Layer 2 of a small transformer language model trained on English Wikipedia (12 layers, counted from 0, width 96).
A neuron's activation on a vector x is SiLU(gate . x) times (in . x), where the dot is the dot product.
The model reads these tokens: " opened" " its" " largest" " flag" "ship" " store" " at" " Hong" "y" "i" " Squ" "are" " in" " Sh" "an" "gh" "ai" "," " Chin" "a," " with" " over" " 10" "8" " st" "ores" " in" " the" " country" " by"

The vector x that enters this layer's MLP at each token. A number n stands for n times 0.013.
0 " opened": -13 -7 -4 0 15 -22 -3 47 -7 1 19 -7 -1 12 -1 -25 -2 22 -39 14 -18 3 14 20 -12 8 41 23 15 -13 -6 18 6 -8 -26 -3 -7 -4 34 -19 -27 -10 -27 2 21 -17 -30 -55 15 19 -4 21 -9 -40 -31 -14 19 3 7 -15 -3 9 27 24 -42 20 6 14 -17 -14 5 29 -14 -9 -21 8 24 2 4 -19 -29 33 -3 8 0 -3 -14 -25 -18 -30 10 14 -36 5 -11 -23
1 " its": -25 -8 -15 -14 10 -25 -7 59 17 -22 1 -31 26 20 -24 -9 -10 6 -9 -30 -26 0 11 -2 20 -32 41 -3 -1 -32 -16 28 10 4 12 -29 -6 -10 -19 -37 -32 16 10 12 -4 -11 -19 -19 -3 9 7 -11 -24 -20 19 -5 12 15 20 8 7 4 14 34 5 -15 32 20 -21 -16 -9 27 -22 -14 -17 -12 -22 -8 -12 -7 -30 2 5 4 -1 3 -8 -23 -43 -20 -6 -11 -1 -1 -11 -1
2 " largest": -13 -5 22 -7 25 -5 -14 39 19 -3 12 21 -7 1 -5 -20 20 -1 -10 -39 -5 0 -12 11 -6 -1 49 9 4 -20 -4 35 34 18 -10 -24 -9 -26 11 -27 -2 -8 5 -8 32 2 -27 -30 -7 -14 11 8 -14 -55 25 -4 5 -3 27 1 9 -4 3 21 -19 28 20 -1 -14 -13 4 28 -4 -10 -1 -5 -15 -21 13 -19 31 13 -12 10 -2 -8 10 -39 -27 -45 17 -20 -20 -30 -17 14
3 " flag": 7 9 -7 -6 3 -13 -2 -10 18 14 1 -28 -16 -3 20 -24 8 10 13 -44 -13 -22 2 33 -6 -13 22 56 9 -34 -3 50 -6 13 7 18 17 9 40 -8 -2 14 -40 -11 12 -3 9 -38 15 8 19 27 16 -46 17 5 -46 11 12 -10 14 12 30 21 -36 35 10 -6 1 -33 -22 29 -28 -16 -4 2 15 5 9 1 -39 2 -29 19 -6 -39 11 -2 5 -21 11 -19 -13 25 -9 -3
4 "ship": 0 -6 14 3 17 -20 -15 -2 53 -2 3 -38 -2 -9 -9 -3 12 21 12 -44 10 -9 20 40 -20 -3 44 15 15 -39 -18 26 -17 1 -5 -15 24 -15 6 -20 1 16 -21 -34 -10 -27 2 -42 -36 24 7 12 -4 -39 3 2 -9 5 17 14 -17 24 -3 12 -18 17 0 15 -7 -4 2 32 -19 8 -11 30 8 8 10 8 -30 -11 -31 13 6 -24 1 -16 -16 4 -1 21 -46 20 -11 18
5 " store": -25 -28 0 7 0 -19 -26 4 10 0 3 -3 0 22 -6 -16 19 25 4 -17 1 4 11 -18 -4 -10 32 21 4 -3 -37 35 -3 24 39 10 18 19 8 -23 -2 0 -14 10 21 -7 -8 -59 3 23 4 -1 3 -43 -7 21 11 19 -14 -25 3 7 36 15 -7 9 13 15 -41 -27 9 23 -19 -2 -14 24 -3 13 9 -24 -67 5 -38 12 -24 2 7 -17 22 -29 23 -10 -23 -3 -37 -3
6 " at": -16 -20 15 -6 3 -10 13 43 23 44 34 -1 13 22 7 -11 -11 -10 -14 16 -29 -9 19 16 5 -7 39 1 -4 -20 3 19 -15 -13 12 -25 -4 -28 28 -11 -11 9 -37 29 -2 -9 -3 -38 43 12 18 13 -16 -44 -20 -8 12 38 -21 -16 9 2 -27 -6 -34 4 -8 2 -1 -25 -18 -12 -29 3 -1 29 6 -22 -8 -15 -11 -2 -13 0 7 -1 -8 -14 -24 -5 15 -26 9 19 -41 -19
7 " Hong": -18 22 -11 22 8 -47 -22 -22 -2 -7 -1 -16 -15 -8 8 -15 -5 7 -14 -11 11 -25 -15 31 13 -10 11 -3 -3 6 4 52 -26 19 11 21 -11 -20 10 -13 0 5 -17 3 -32 -31 -14 -29 35 22 -2 -5 7 -24 -3 12 -49 38 5 -13 -2 17 -4 24 -58 0 17 -13 1 17 -30 28 4 -13 4 19 -6 17 -1 -5 -32 10 10 21 -5 -16 -26 -32 4 -29 31 -6 28 28 -19 -20
8 "y": -35 -35 6 6 19 -12 -2 -11 -4 3 -19 -3 5 -9 -31 4 -12 22 41 -18 13 -17 16 45 10 -21 8 3 16 12 -1 16 -37 26 -14 -13 -4 10 -14 -28 -15 31 -10 -30 -10 -2 -17 4 -16 14 -17 32 20 -5 13 -6 14 43 25 17 -11 4 -53 -8 -28 -3 22 -4 -27 10 -13 31 -8 13 8 16 7 -11 -32 -4 -7 -4 0 6 12 -3 -17 -23 -19 -67 17 4 -24 35 -18 10
9 "i": -25 17 4 33 29 -8 -15 -8 -9 24 -15 -1 -9 2 -7 2 -10 12 15 -11 -17 -61 -7 17 11 -36 41 6 12 -16 0 -1 -25 14 -1 -2 -7 -13 16 -40 -8 18 20 -38 -32 -30 -29 -9 6 -24 -7 -19 31 10 11 -9 3 23 23 18 10 7 -26 5 6 -3 21 14 -36 14 -31 23 -8 4 14 -18 2 -6 -6 -21 16 -14 -33 11 38 -14 -2 -4 -7 -34 -15 -3 2 40 -10 4
10 " Squ": -8 -4 9 16 24 -21 -27 -3 11 -1 2 -16 14 -23 15 -17 13 15 4 3 11 -4 -2 -1 6 -3 23 -14 31 -12 19 50 -1 34 17 11 17 10 24 7 11 6 -17 -6 -6 -16 -42 -54 2 31 1 -20 9 -41 -2 6 -19 -4 8 -13 32 29 -4 9 -4 29 1 26 17 -7 0 15 -10 3 -8 16 -3 16 42 -23 -19 23 14 -15 25 10 10 11 -25 -8 29 10 20 0 -21 -29
11 "are": -19 -12 19 -11 0 -6 -19 -6 -3 -36 21 8 -21 -34 -31 1 -8 16 42 -20 5 -22 -2 10 4 -20 35 12 12 -43 -15 27 -19 3 -4 15 -25 -22 -12 -43 -23 6 -2 -6 5 -3 -8 -2 -20 -30 -26 22 -18 -39 15 12 22 -16 21 20 9 -2 -9 15 -43 21 7 -9 -35 -4 -25 40 15 3 3 16 -3 0 8 -8 -24 7 -13 25 1 -10 3 7 -14 -6 10 -6 18 7 -34 9
12 " in": -51 2 9 -14 17 10 1 23 38 14 -1 0 26 -4 -25 2 -10 2 7 14 -26 -14 28 35 6 -20 43 -19 -14 -13 1 42 1 -31 1 32 17 -40 -12 -12 1 4 -27 -6 2 -14 4 -28 32 11 24 36 -19 -29 -9 -27 10 7 -4 -13 10 20 -27 8 -23 -4 -19 20 -29 -23 -32 -2 -21 -5 30 11 -2 -4 -6 -6 35 8 5 24 11 3 -18 -7 -10 9 9 -17 -15 6 -19 -16
13 " Sh": -4 -1 -5 19 27 6 -24 7 12 18 -11 -27 6 7 -18 -8 -14 1 8 -3 15 6 -2 15 -31 -16 43 -6 14 -4 45 38 -5 18 21 -3 -2 13 20 -3 29 8 -44 -2 -19 1 -42 10 4 18 -5 -20 1 -25 16 9 -40 36 6 -34 8 24 -23 2 -32 38 11 -5 12 -16 -20 -2 -23 -4 -35 20 -11 -8 15 -14 -23 18 11 0 14 -16 15 -18 -16 -10 10 9 27 11 -15 -38
14 "an": -41 11 -6 39 21 7 -2 -2 -16 2 -7 4 -20 1 -19 -9 -18 -3 0 -15 -7 -16 27 26 0 -6 32 28 17 -16 -22 21 -26 -4 13 22 -29 -28 -30 -11 -14 5 34 -15 -28 -13 -7 -16 -2 -47 -38 44 21 -7 13 -15 -24 13 31 -8 14 19 -14 -3 -45 27 5 -16 -37 4 -10 22 -7 3 20 -4 13 9 14 -31 -5 -7 2 1 18 -16 2 -17 -18 -32 13 -14 3 15 -18 -9
15 "gh": 10 16 11 47 16 5 -10 -7 21 30 -2 -41 7 0 -21 5 16 22 18 -27 38 -2 13 43 1 -5 41 8 38 -16 10 25 -41 9 41 2 10 -24 -13 3 20 25 -17 15 -8 -11 -17 -14 -18 -11 -15 35 6 -27 -16 6 0 9 13 -19 -17 32 9 -12 0 -6 0 3 21 -12 -5 1 -6 15 14 16 6 4 35 -2 20 -3 9 7 3 -1 4 0 -27 -7 15 0 26 28 -18 -11
16 "ai": -18 6 3 42 21 -28 -4 -25 3 -2 -8 -8 -22 6 2 -5 0 10 10 -50 -17 -31 -15 32 18 -18 44 3 3 -10 -14 20 -8 -1 5 -26 -7 -10 20 -43 -5 17 -22 1 -18 -16 -33 -15 22 -35 -28 -11 22 -46 11 -16 -6 0 15 -4 5 19 22 -12 -33 -2 12 6 -31 -1 -22 0 -12 6 25 11 12 5 16 4 20 -11 -14 26 16 -8 -12 -5 -2 -13 -7 -17 11 36 -4 -21
17 ",": 19 -24 1 17 17 -6 -9 42 28 4 -10 17 12 -10 -13 -9 20 24 18 15 -14 -3 -2 11 -12 -36 94 -5 -14 3 -6 -12 -8 -5 17 23 -6 -3 -18 -6 3 -2 4 -18 -27 -20 -7 -11 42 4 9 8 16 -15 -8 -17 37 11 0 7 -10 28 -21 -16 -21 14 31 7 -17 -14 -16 31 -15 3 20 3 3 8 3 -25 19 6 7 17 17 -12 5 -23 -7 8 0 -26 11 31 -18 14
18 " Chin": -41 8 -16 15 44 -5 -11 -1 -18 -22 9 -24 -12 18 -24 4 2 1 22 -23 -17 -3 -25 0 -7 0 17 22 -2 -10 18 62 -26 14 17 6 3 -7 29 -22 13 23 -12 -14 -14 -31 -18 -30 14 13 2 0 22 -6 15 12 -43 29 24 -6 5 18 15 9 -62 9 6 4 -8 4 7 8 -7 8 -3 -14 -13 9 24 -14 -33 3 24 20 15 -24 -11 -17 -7 -22 5 11 46 11 -23 0
19 "a,": 6 -10 -2 29 15 -6 0 47 -3 1 -3 22 6 -1 -2 -16 4 32 13 11 -12 2 -1 12 -18 -44 71 4 1 -3 -3 1 -16 -18 20 27 16 -8 -31 -16 10 14 14 -18 -24 -10 -13 -17 52 -16 10 8 36 -33 -10 -19 29 31 15 2 1 24 -30 -8 -15 8 21 5 -13 -9 -6 24 -25 0 29 -5 16 16 15 -13 5 14 -2 20 25 12 6 -17 -15 8 4 -23 0 23 -26 15
20 " with": -10 3 -9 11 -2 -20 -3 40 5 23 8 4 14 9 -8 -37 6 8 -15 24 -37 -52 12 0 -14 -43 40 -19 -23 -22 3 51 -46 -28 13 -5 -28 -20 29 -9 -2 24 -29 -20 16 2 -9 -29 22 -21 11 12 -30 -42 -12 -9 3 13 2 25 -12 17 -12 23 24 0 26 1 -27 -3 4 9 -5 14 -5 6 6 -11 0 -3 16 7 3 9 9 -7 8 9 -15 9 4 -21 12 20 -16 -2
21 " over": 16 20 28 -1 -13 -6 -3 8 17 18 8 10 3 20 -19 -21 19 13 9 -2 -22 4 4 12 -1 -5 39 -16 4 5 13 78 -11 -22 1 -6 18 -10 8 -33 -6 4 -28 -11 37 -22 3 -55 38 -1 21 -1 -25 -43 19 -2 -8 -15 -15 4 -7 3 -16 15 -32 -8 12 9 -11 -37 7 10 17 -11 27 5 -31 -14 -3 6 30 13 31 4 8 -17 -21 1 -5 36 6 -11 -10 50 -12 -17
22 " 10": -33 -3 0 29 14 9 -12 23 9 11 10 -9 16 -11 -23 -10 6 -3 22 13 -15 5 -10 -4 -15 -11 -8 -1 28 -2 -33 9 -12 7 22 1 -15 14 18 5 -22 5 12 33 8 -2 -28 24 30 -4 21 5 -12 -18 25 -24 31 -2 17 -17 -35 13 22 -9 -13 6 -9 25 -11 7 -13 -1 14 -8 37 -14 -19 -19 -22 -2 -31 55 -11 17 15 -31 25 1 -36 0 19 -3 8 18 -10 -36
23 "8": -27 -10 -18 55 29 -2 -27 8 13 -4 16 18 -8 10 -12 -14 23 16 -4 30 38 -12 -7 24 9 -25 14 9 33 -18 -30 3 -9 17 0 25 -40 -2 8 1 -27 11 38 11 16 -4 -17 -11 24 2 15 18 5 6 21 -38 29 9 4 10 -20 28 5 -5 31 14 -3 16 -8 15 -27 5 7 9 -4 14 -13 -35 0 -16 -13 32 5 -7 7 -16 4 -4 -20 -31 21 -3 13 39 -12 -8
24 " st": -29 -19 29 -7 8 -5 -39 0 17 28 2 13 -4 -9 10 8 12 -7 4 7 -30 7 7 -5 -28 9 63 2 8 17 12 35 -15 -5 -9 -2 0 18 23 8 -20 7 -16 8 10 2 -22 -49 -42 6 1 -30 -7 -10 13 4 -6 22 -21 0 28 28 47 5 10 -4 21 -5 -28 -13 -10 -1 -13 7 -14 31 -18 -26 10 -30 -14 28 13 -7 5 -16 29 4 13 8 7 10 7 -5 -27 -7
25 "ores": -26 12 11 -2 -7 -31 17 5 3 -13 6 47 -40 -14 -17 -12 12 43 24 -17 4 -15 20 27 -24 -38 31 -5 3 -32 -12 22 -35 -1 -7 -6 -2 -36 16 -15 4 18 -7 2 8 -23 -9 1 -17 10 -1 0 -13 -31 -11 -28 -1 10 24 8 14 1 -18 12 -25 29 -14 8 -11 -39 8 -1 15 -2 -3 21 12 0 14 0 -31 -3 -13 37 15 -29 20 11 4 -4 10 10 -7 3 -22 9
26 " in": -47 -2 10 -15 12 8 5 32 34 24 -4 9 32 1 -21 5 -7 4 0 17 -23 -14 28 38 12 -19 44 -26 -17 -12 -4 43 1 -41 2 37 14 -40 -6 -9 -1 7 -14 -9 2 -17 5 -22 28 10 21 32 -19 -30 -7 -31 -3 13 0 -10 6 18 -25 0 -16 -6 -21 19 -26 -26 -28 -5 -25 -5 32 11 4 -3 -9 0 26 10 16 18 14 5 -13 -4 -6 13 13 -15 -8 4 -16 -15
27 " the": -8 3 -1 -7 18 -30 -7 58 40 12 14 -15 14 -5 -7 -11 -8 -5 -7 -7 -12 13 5 13 -1 -38 92 -11 4 -14 -13 7 -5 -24 2 -15 -10 -18 -9 -12 -45 22 8 11 -22 0 -4 -17 -15 -14 8 -9 1 -30 15 -14 -16 8 2 -2 16 12 3 11 -11 -7 29 14 -38 -3 -9 -3 8 -6 0 -17 -13 -7 -4 -2 11 -10 -3 1 2 15 7 -19 -46 4 0 9 35 -3 3 -5
28 " country": 4 27 -14 17 6 -19 -11 -16 27 32 3 -10 -11 25 -4 4 21 15 11 -18 -15 21 -8 -1 27 -11 26 34 8 -12 -9 51 -12 -2 7 30 4 -15 2 -17 -20 10 12 -41 7 -21 1 -39 -2 27 24 28 22 -13 -5 -18 -2 56 16 -13 -1 3 6 37 -47 0 -7 0 -6 -11 12 22 -5 -17 1 -8 9 -6 17 2 -2 -12 -37 28 -2 -50 -10 -30 -33 17 2 4 -8 -13 -29 12
29 " by": -30 -32 -4 13 6 -13 3 11 17 45 11 -2 17 -11 14 -10 11 10 9 -5 -18 -9 32 -4 2 -36 47 -30 -20 10 -38 38 -51 -37 12 13 -16 -26 5 -19 6 4 -12 -31 14 6 -3 -17 39 -2 13 27 -35 -22 -10 -38 2 7 7 0 2 35 -31 14 12 -7 10 11 -10 -1 27 15 14 19 -21 1 16 5 -12 -4 15 11 22 17 8 -15 -8 5 -13 -18 16 -22 9 10 -4 -12

Each question shows the input weights of one neuron of the MLP. A number n stands for n times 0.0098.

n317 gate: -12 -8 -3 -3 20 2 -1 2 -3 5 -1 2 -24 9 13 -4 -3 3 7 7 -7 8 -23 6 1 -21 11 -2 6 -10 -1 -12 -7 22 6 -17 -9 8 9 7 -10 -17 -7 -18 -7 11 -15 -5 14 1 0 -5 5 4 8 -24 20 2 -2 3 -9 -8 -7 -10 5 13 -4 9 4 -4 -18 3 8 -2 -7 -1 -22 -19 -14 2 6 -1 9 -8 -8 12 -18 9 -18 2 -6 1 -21 11 3 7
n317 in: 12 -15 0 10 -12 0 -22 -14 5 8 -36 9 11 -11 -14 4 9 -2 1 11 13 -8 -1 -8 24 13 -2 2 -2 14 -18 -6 -5 -14 24 20 -10 14 -9 -1 -11 21 13 2 -8 -1 -10 7 -4 6 -16 26 -9 -13 5 5 -1 24 11 -15 11 9 -8 7 -12 -13 -9 -6 -2 6 7 -10 -11 -11 -2 -7 23 4 -6 0 -13 15 5 1 -7 2 -14 12 0 5 6 -19 12 -20 11 0
Its three highest activations, in order, are on tokens 8 "y", 23 "8", 22 " 10"

n15 gate: 4 39 -20 -41 -20 -1 -7 16 6 -10 8 -31 -33 -1 8 -11 14 7 4 -26 2 7 4 10 -33 5 2 -10 -10 -11 0 -53 -14 -42 20 -5 4 -1 18 -3 35 30 -55 14 -9 2 5 24 -17 4 -4 23 5 58 1 -11 2 1 -19 17 2 43 -33 4 -12 -18 30 5 -4 -11 -16 -12 10 1 16 14 12 -10 22 14 -39 13 9 32 27 24 7 26 -27 11 -21 10 -3 16 -4 4
n15 in: -28 -17 4 5 -4 16 -31 -17 1 -13 -28 -17 9 -11 17 25 -7 -1 -4 5 -27 0 -28 -23 27 -24 -20 -8 -10 34 15 10 20 23 -15 9 25 8 -8 -17 -13 -13 0 -15 33 -19 4 12 1 10 -13 10 4 -6 -18 20 -3 9 11 -24 -1 8 12 0 16 -7 -29 -4 -35 -5 10 -9 -15 7 -1 6 16 27 -30 -19 29 -18 -10 -31 -8 -10 -4 14 -20 27 -15 15 7 36 -10 17
On which token does it fire most, and how strongly? 2 " largest", at about 0.18

n28 gate: 4 -14 9 -4 -19 -27 8 2 5 3 -15 -19 10 10 -4 16 -13 16 6 -8 -10 -22 -8 5 10 15 10 -22 -22 6 21 -18 -10 18 12 -2 10 9 10 10 -11 9 -11 16 9 -20 7 8 5 -8 3 -4 -3 -16 -7 -29 0 23 -12 -4 -26 9 -19 4 -1 -19 -3 -7 -32 15 -6 -21 -3 0 22 -5 0 16 -12 4 -13 18 -11 -7 -19 5 13 17 18 21 -4 15 -9 28 -12 -12
n28 in: -3 -3 -4 0 25 -7 0 -19 2 2 -23 10 -27 13 -8 26 -20 37 7 -2 3 -21 17 10 -9 -13 1 15 -16 1 38 -16 4 8 4 8 15 3 11 14 -6 9 -6 3 17 5 14 21 -5 -8 -1 -5 -6 -5 7 -21 8 34 -10 -2 -30 23 -7 17 -5 -17 -6 3 -28 -17 -1 -9 18 21 6 -7 4 28 -10 5 29 -1 -3 -20 -12 -7 2 -7 2 11 8 12 11 37 -1 -19
On which token does it fire most, and how strongly? 2 " largest", at about 0.15

n102 gate: -15 19 -21 -21 -2 -17 7 15 -6 9 -10 -16 6 3 7 12 22 20 -7 22 -1 30 -6 7 5 -22 29 -40 -16 -4 24 -29 4 9 18 -22 -6 10 -13 -8 8 -9 7 -12 -8 0 1 -9 -9 -13 6 -1 -37 4 16 -1 -8 0 -13 4 8 8 3 -22 21 13 7 0 -19 -15 8 -13 16 -1 -5 5 19 -30 24 -7 0 -6 -20 -6 -12 -3 10 19 24 3 20 -8 -7 21 13 -13
n102 in: -18 35 -26 -21 6 -31 12 -9 7 -13 9 -16 29 -12 -5 1 -5 10 -13 30 6 25 8 2 -5 -18 15 -48 -1 -18 14 -13 21 -8 -4 -6 -8 16 -17 7 -9 -45 3 -16 -6 20 17 -9 -27 -7 -15 4 -11 -10 -1 -12 -12 -4 -14 2 2 -15 4 -16 18 2 -8 2 2 2 -13 19 5 -4 -7 -4 1 -18 8 -22 5 1 -5 4 -3 16 7 12 13 -7 -16 4 -1 32 -38 3
On which two tokens does it fire most, strongest first? 27 " the", 18 " Chin"

n67 gate: -10 10 -7 3 2 -6 1 6 17 1 -22 0 3 -7 2 -13 12 -21 5 4 -19 1 13 6 -7 -3 19 15 0 -4 5 -5 -9 -4 16 -16 -7 2 16 3 -4 0 3 2 -13 5 18 14 -20 -4 1 12 17 10 -18 4 -1 -4 -7 1 -5 14 -5 -25 6 -10 -13 -7 13 -4 -2 8 -1 7 -5 15 12 -29 5 15 -4 -9 12 7 -1 -5 -9 -11 -7 -2 1 -9 -2 18 23 -1
n67 in: 10 5 -9 6 -9 -11 -2 -2 -6 -4 2 14 -15 -4 -13 0 -2 -3 20 -14 -4 -3 -14 4 10 -11 9 -7 -25 15 1 13 -4 -21 15 2 -10 18 3 -8 4 -12 16 15 8 -9 1 2 -22 -14 11 -9 -10 8 -19 3 7 -6 15 5 12 10 -6 -10 -9 7 -3 14 11 6 -1 1 1 -21 -4 12 9 -2 7 -4 -23 12 -1 12 -18 -15 6 6 8 -11 1 15 7 15 0 5
On which token does it fire most? 17 ","

n380 gate: 13 -17 -1 -16 15 37 7 49 -22 -5 -3 -9 -26 -19 -33 -5 6 4 -27 -3 -9 0 33 11 -2 -2 11 -49 3 5 -5 -16 -6 19 -14 -18 18 -1 17 11 -6 -6 9 21 0 35 -15 7 27 7 -29 25 1 0 6 18 9 -30 3 -11 -33 -9 -9 -5 24 -11 26 24 15 37 -4 0 3 -25 6 -3 -21 8 9 -3 -33 -7 29 -8 -2 -9 -32 1 10 6 -11 -13 -19 8 -23 -7
n380 in: -9 0 -1 -7 -11 5 -5 15 -17 -1 12 13 -29 -4 -11 10 -6 17 -10 -6 10 24 15 12 3 -11 15 -33 4 12 -10 -11 15 11 12 3 -14 0 21 10 8 17 2 11 -8 -6 -23 15 23 -8 -1 11 21 10 11 -13 1 2 -11 20 -15 23 -20 1 14 -11 46 6 1 14 15 -5 12 7 -9 17 16 -2 -17 -9 0 11 49 -9 -8 27 -19 -4 -14 9 -7 0 3 -4 -5 -9
On which token does it fire most, and how strongly? 3 " flag", at about 0.27

n290 gate: 0 11 3 -45 8 -23 -6 15 -7 4 -2 -61 11 4 30 -48 51 -33 -59 6 -32 4 0 38 -7 25 -11 15 -94 -8 22 -67 33 -54 34 66 7 2 21 11 -30 26 4 -7 10 28 2 36 13 11 -2 -49 -58 47 45 11 39 4 -58 -7 4 8 55 0 -16 11 4 -13 -14 14 -5 -33 -73 -55 -3 4 -7 -12 40 5 -46 2 15 2 -1 45 -54 -45 15 -55 -21 29 -30 17 18 -23
n290 in: -27 38 13 -39 -1 -1 4 8 -4 41 -13 -35 -7 -10 -9 -21 47 -29 -38 -3 -32 9 10 27 4 16 5 -6 -45 -10 -7 -57 22 -7 13 40 28 -1 10 2 -33 -8 -22 -11 20 9 -2 3 12 -14 -17 -18 -24 19 30 19 35 29 23 -1 11 1 0 13 -14 -22 8 -15 -5 2 36 -22 -9 -40 17 24 -8 -8 32 8 -30 -10 -15 10 0 29 -34 -26 22 -17 11 2 -39 31 25 -28
On which token does it fire most, and how strongly? 0 " opened", at about 0.49

n143 gate: -32 -33 30 -7 41 -8 -13 -6 2 -19 17 -5 -45 -10 -17 -23 -30 26 -12 13 -29 19 26 -40 -6 4 4 -3 4 -17 34 -20 -4 21 0 -40 28 -23 1 -8 -20 1 -18 -28 12 -29 -4 14 35 23 22 22 24 17 11 -4 45 21 7 -13 -16 -24 -5 23 35 -26 -1 27 -19 47 11 23 -25 2 -22 4 -18 7 1 15 18 -28 25 12 -11 11 -19 -16 28 12 -26 13 -19 -37 -16 -25
n143 in: 12 3 -10 27 58 32 -28 11 -15 2 35 -16 -13 1 33 -1 -8 0 6 11 2 2 2 -46 -7 9 -34 36 -24 30 28 38 -1 37 -16 -2 22 -21 -21 0 -17 -11 -11 -15 24 2 -24 -32 -8 12 32 -40 -24 -14 47 11 26 10 17 -6 -10 -18 -4 46 34 2 -5 -41 -27 7 27 54 6 12 -8 2 6 35 -30 0 16 -26 6 -12 -18 2 0 -9 23 12 2 -18 -4 -5 25 -38
On which token does it fire most, and how strongly? 15 "gh", at about 0.18

n260 gate: -24 5 -3 -16 -18 7 -1 -20 12 1 -19 16 6 0 5 -8 2 1 -15 15 16 8 18 -6 16 -25 0 -12 -3 -18 -19 20 18 -24 -17 -4 1 6 -2 -29 -10 -16 -2 3 7 -8 23 43 4 7 5 -13 15 21 -18 10 4 -18 2 4 9 -31 17 33 -9 15 10 18 -8 -19 -1 12 -14 3 8 -2 -17 22 -23 -1 -6 -14 -4 10 27 2 -5 -1 12 -6 -8 29 8 -21 0 -37
n260 in: -9 -3 -24 36 -16 -4 -8 7 11 -22 -28 10 0 2 -6 19 -13 9 5 6 5 -11 -15 -11 -9 -21 24 5 -11 -11 1 -21 14 11 11 28 -26 -6 -7 16 8 5 9 6 13 7 7 13 13 -8 -3 11 -3 -1 21 -13 1 2 10 34 -16 14 17 13 -16 -10 -19 -11 -9 -13 11 14 27 7 -16 7 20 7 -6 18 -6 -2 17 16 0 12 -19 -12 -4 15 1 20 8 -4 14 3
On which token does it fire most? 6 " at"

n237 gate: 6 -1 9 11 3 -8 -9 -1 -2 -16 -31 11 12 15 0 -5 -18 0 -6 1 -13 6 0 19 -4 12 -10 -9 12 -5 19 -23 -7 13 5 -5 -18 0 -4 -2 -3 -2 13 3 15 9 16 8 21 -21 8 -4 -14 17 2 -8 0 10 7 -12 -6 4 3 -1 -3 -11 3 -9 -11 -9 3 -7 -10 -8 -27 15 7 -23 10 0 7 7 4 10 -12 6 -17 -11 -5 0 3 4 9 17 -6 -2
n237 in: -2 -12 23 24 6 -13 2 -16 -2 3 -10 37 5 6 -3 -14 -29 -13 0 11 -3 -1 -2 19 -6 9 -11 -5 13 8 32 -15 -23 23 0 -13 -30 3 -6 -10 -9 1 0 19 9 8 3 4 25 -19 20 0 -8 -3 -3 -5 -7 6 0 -25 -14 -12 0 6 -26 -19 11 -16 -27 -1 -5 -4 -10 0 -13 13 6 -16 15 -1 2 9 6 6 -29 1 -7 -6 -7 3 4 -1 4 15 -3 -1
Its three highest activations, in order, are on tokens 4 "ship", 23 "8", 10 " Squ"

n86 gate: -22 -25 -11 6 9 2 -23 -35 23 -16 17 -42 4 -36 -25 -34 -6 4 -2 10 11 -9 0 15 10 -7 -15 -28 -14 -24 20 -21 -16 -17 15 -24 -13 -18 -18 -15 20 -7 -23 -10 -6 -20 -17 -13 9 -1 -22 -9 -9 -5 1 8 39 -25 -5 9 -6 -1 -11 8 -10 -14 -14 -7 3 11 1 -9 -2 15 0 6 0 -6 -10 2 14 -4 0 -3 18 2 4 -8 2 15 -2 12 -10 -12 3 -21
n86 in: 6 -2 3 12 8 26 7 -7 -24 -7 10 -12 -24 29 4 -6 15 -6 -40 -13 5 3 23 -5 4 -14 5 1 -8 3 1 2 4 26 -5 -4 -16 -6 5 -10 19 1 4 -30 -16 -11 -12 -22 -13 -3 0 3 23 -2 -4 1 8 38 -7 12 16 9 35 1 -24 11 9 8 20 -8 5 -5 10 30 19 16 -24 0 6 0 -3 34 0 3 -9 -7 4 -21 37 8 0 -18 -25 -4 10 -12
On which two tokens does it fire most, strongest first? 16 "ai", 4 "ship"

n89 gate: 13 -27 -11 16 28 15 -24 -21 -24 -34 -17 -18 -32 -12 7 4 0 2 -17 -18 10 0 34 -23 11 -14 -3 20 -24 30 6 17 -40 3 13 -17 3 -23 -18 20 -15 2 -2 -20 -29 -2 -16 19 -5 -20 9 28 -5 11 -11 26 36 17 -8 1 11 5 3 -23 18 -20 -11 25 -16 -29 -32 19 11 -7 -11 -16 10 24 -11 27 -9 27 0 3 -12 3 -5 -22 -15 10 21 0 -33 18 -18 -2
n89 in: 10 -13 -8 15 34 5 -14 -13 -32 -19 -8 -23 -22 -26 2 -3 -6 -2 -16 -5 14 -3 41 -3 13 -17 1 9 -28 23 2 9 -15 15 19 -4 24 -16 -28 23 -20 -11 16 -25 -23 -6 6 22 -2 -15 3 8 -5 2 -5 12 28 22 -7 2 7 8 -1 -13 5 -22 -8 -1 -16 -26 -41 11 6 -3 -10 -10 25 15 -6 10 -12 38 -9 -8 -13 7 -9 16 -12 -7 5 -6 -18 28 -14 7
Its three highest activations, in order, are on tokens 8 "y", 14 "an", 19 "a,"

n140 gate: -20 1 -8 6 15 20 -16 6 6 -14 -13 2 5 6 8 -42 34 12 -1 25 -9 -6 -10 -8 29 13 -29 13 -19 17 1 12 10 -30 27 -4 10 5 1 1 -8 10 17 19 -26 -28 -5 4 9 -2 2 6 -11 -28 2 21 -6 -19 30 14 5 -7 16 -4 16 2 -22 -1 -24 -5 0 16 -2 -2 7 -18 -10 0 7 -1 -15 -5 3 -11 -13 -25 13 3 25 -5 -9 -2 3 -35 14 -8
n140 in: -29 -15 -9 -13 19 -15 13 -21 -4 14 -1 -11 14 20 27 4 28 0 43 8 2 -1 4 -1 -22 6 -1 10 -15 -8 11 -3 12 -14 16 -21 -4 31 -8 8 1 1 16 6 -14 -13 6 5 0 -2 32 -5 2 -25 -23 -10 -23 9 22 30 8 35 17 -19 -14 -1 -18 16 -22 -3 5 -9 -19 -23 17 11 18 1 -1 -3 -8 12 19 12 6 -6 -21 -2 47 6 19 -5 -7 -5 24 -10
Its three highest activations, in order, are on tokens 5 " store", 18 " Chin", 22 " 10"

n117 gate: -1 -10 7 6 -12 -6 -41 14 -27 -4 4 -3 0 1 7 22 -6 -6 -25 -1 -36 -12 6 24 7 -12 8 6 -23 -7 -34 -24 -12 17 -3 -23 2 6 13 0 24 -13 -7 -5 4 -9 -10 -1 19 7 -11 34 -23 9 -34 21 -27 -3 -36 -6 6 12 5 16 -13 13 9 16 -18 3 -20 16 -21 -2 -19 19 -9 -15 -14 2 -18 -9 -18 -11 12 17 22 4 -11 16 11 -5 5 -22 -11 7
n117 in: -2 -5 -9 9 -19 6 14 -6 0 -6 -22 0 -14 10 -1 -5 -6 -10 2 16 -1 -4 -4 13 11 -12 8 23 -9 -39 -6 -4 -16 -5 37 11 7 11 -16 16 7 -1 0 -9 -18 20 22 14 25 -29 -4 -6 -13 2 19 -9 -12 -15 -5 13 -8 6 -3 19 -18 -14 9 10 -27 6 22 -25 26 -12 5 12 -15 -10 -4 -17 4 3 2 0 -2 -15 -23 19 -9 16 0 0 5 5 5 3
On which token does it fire most? 20 " with"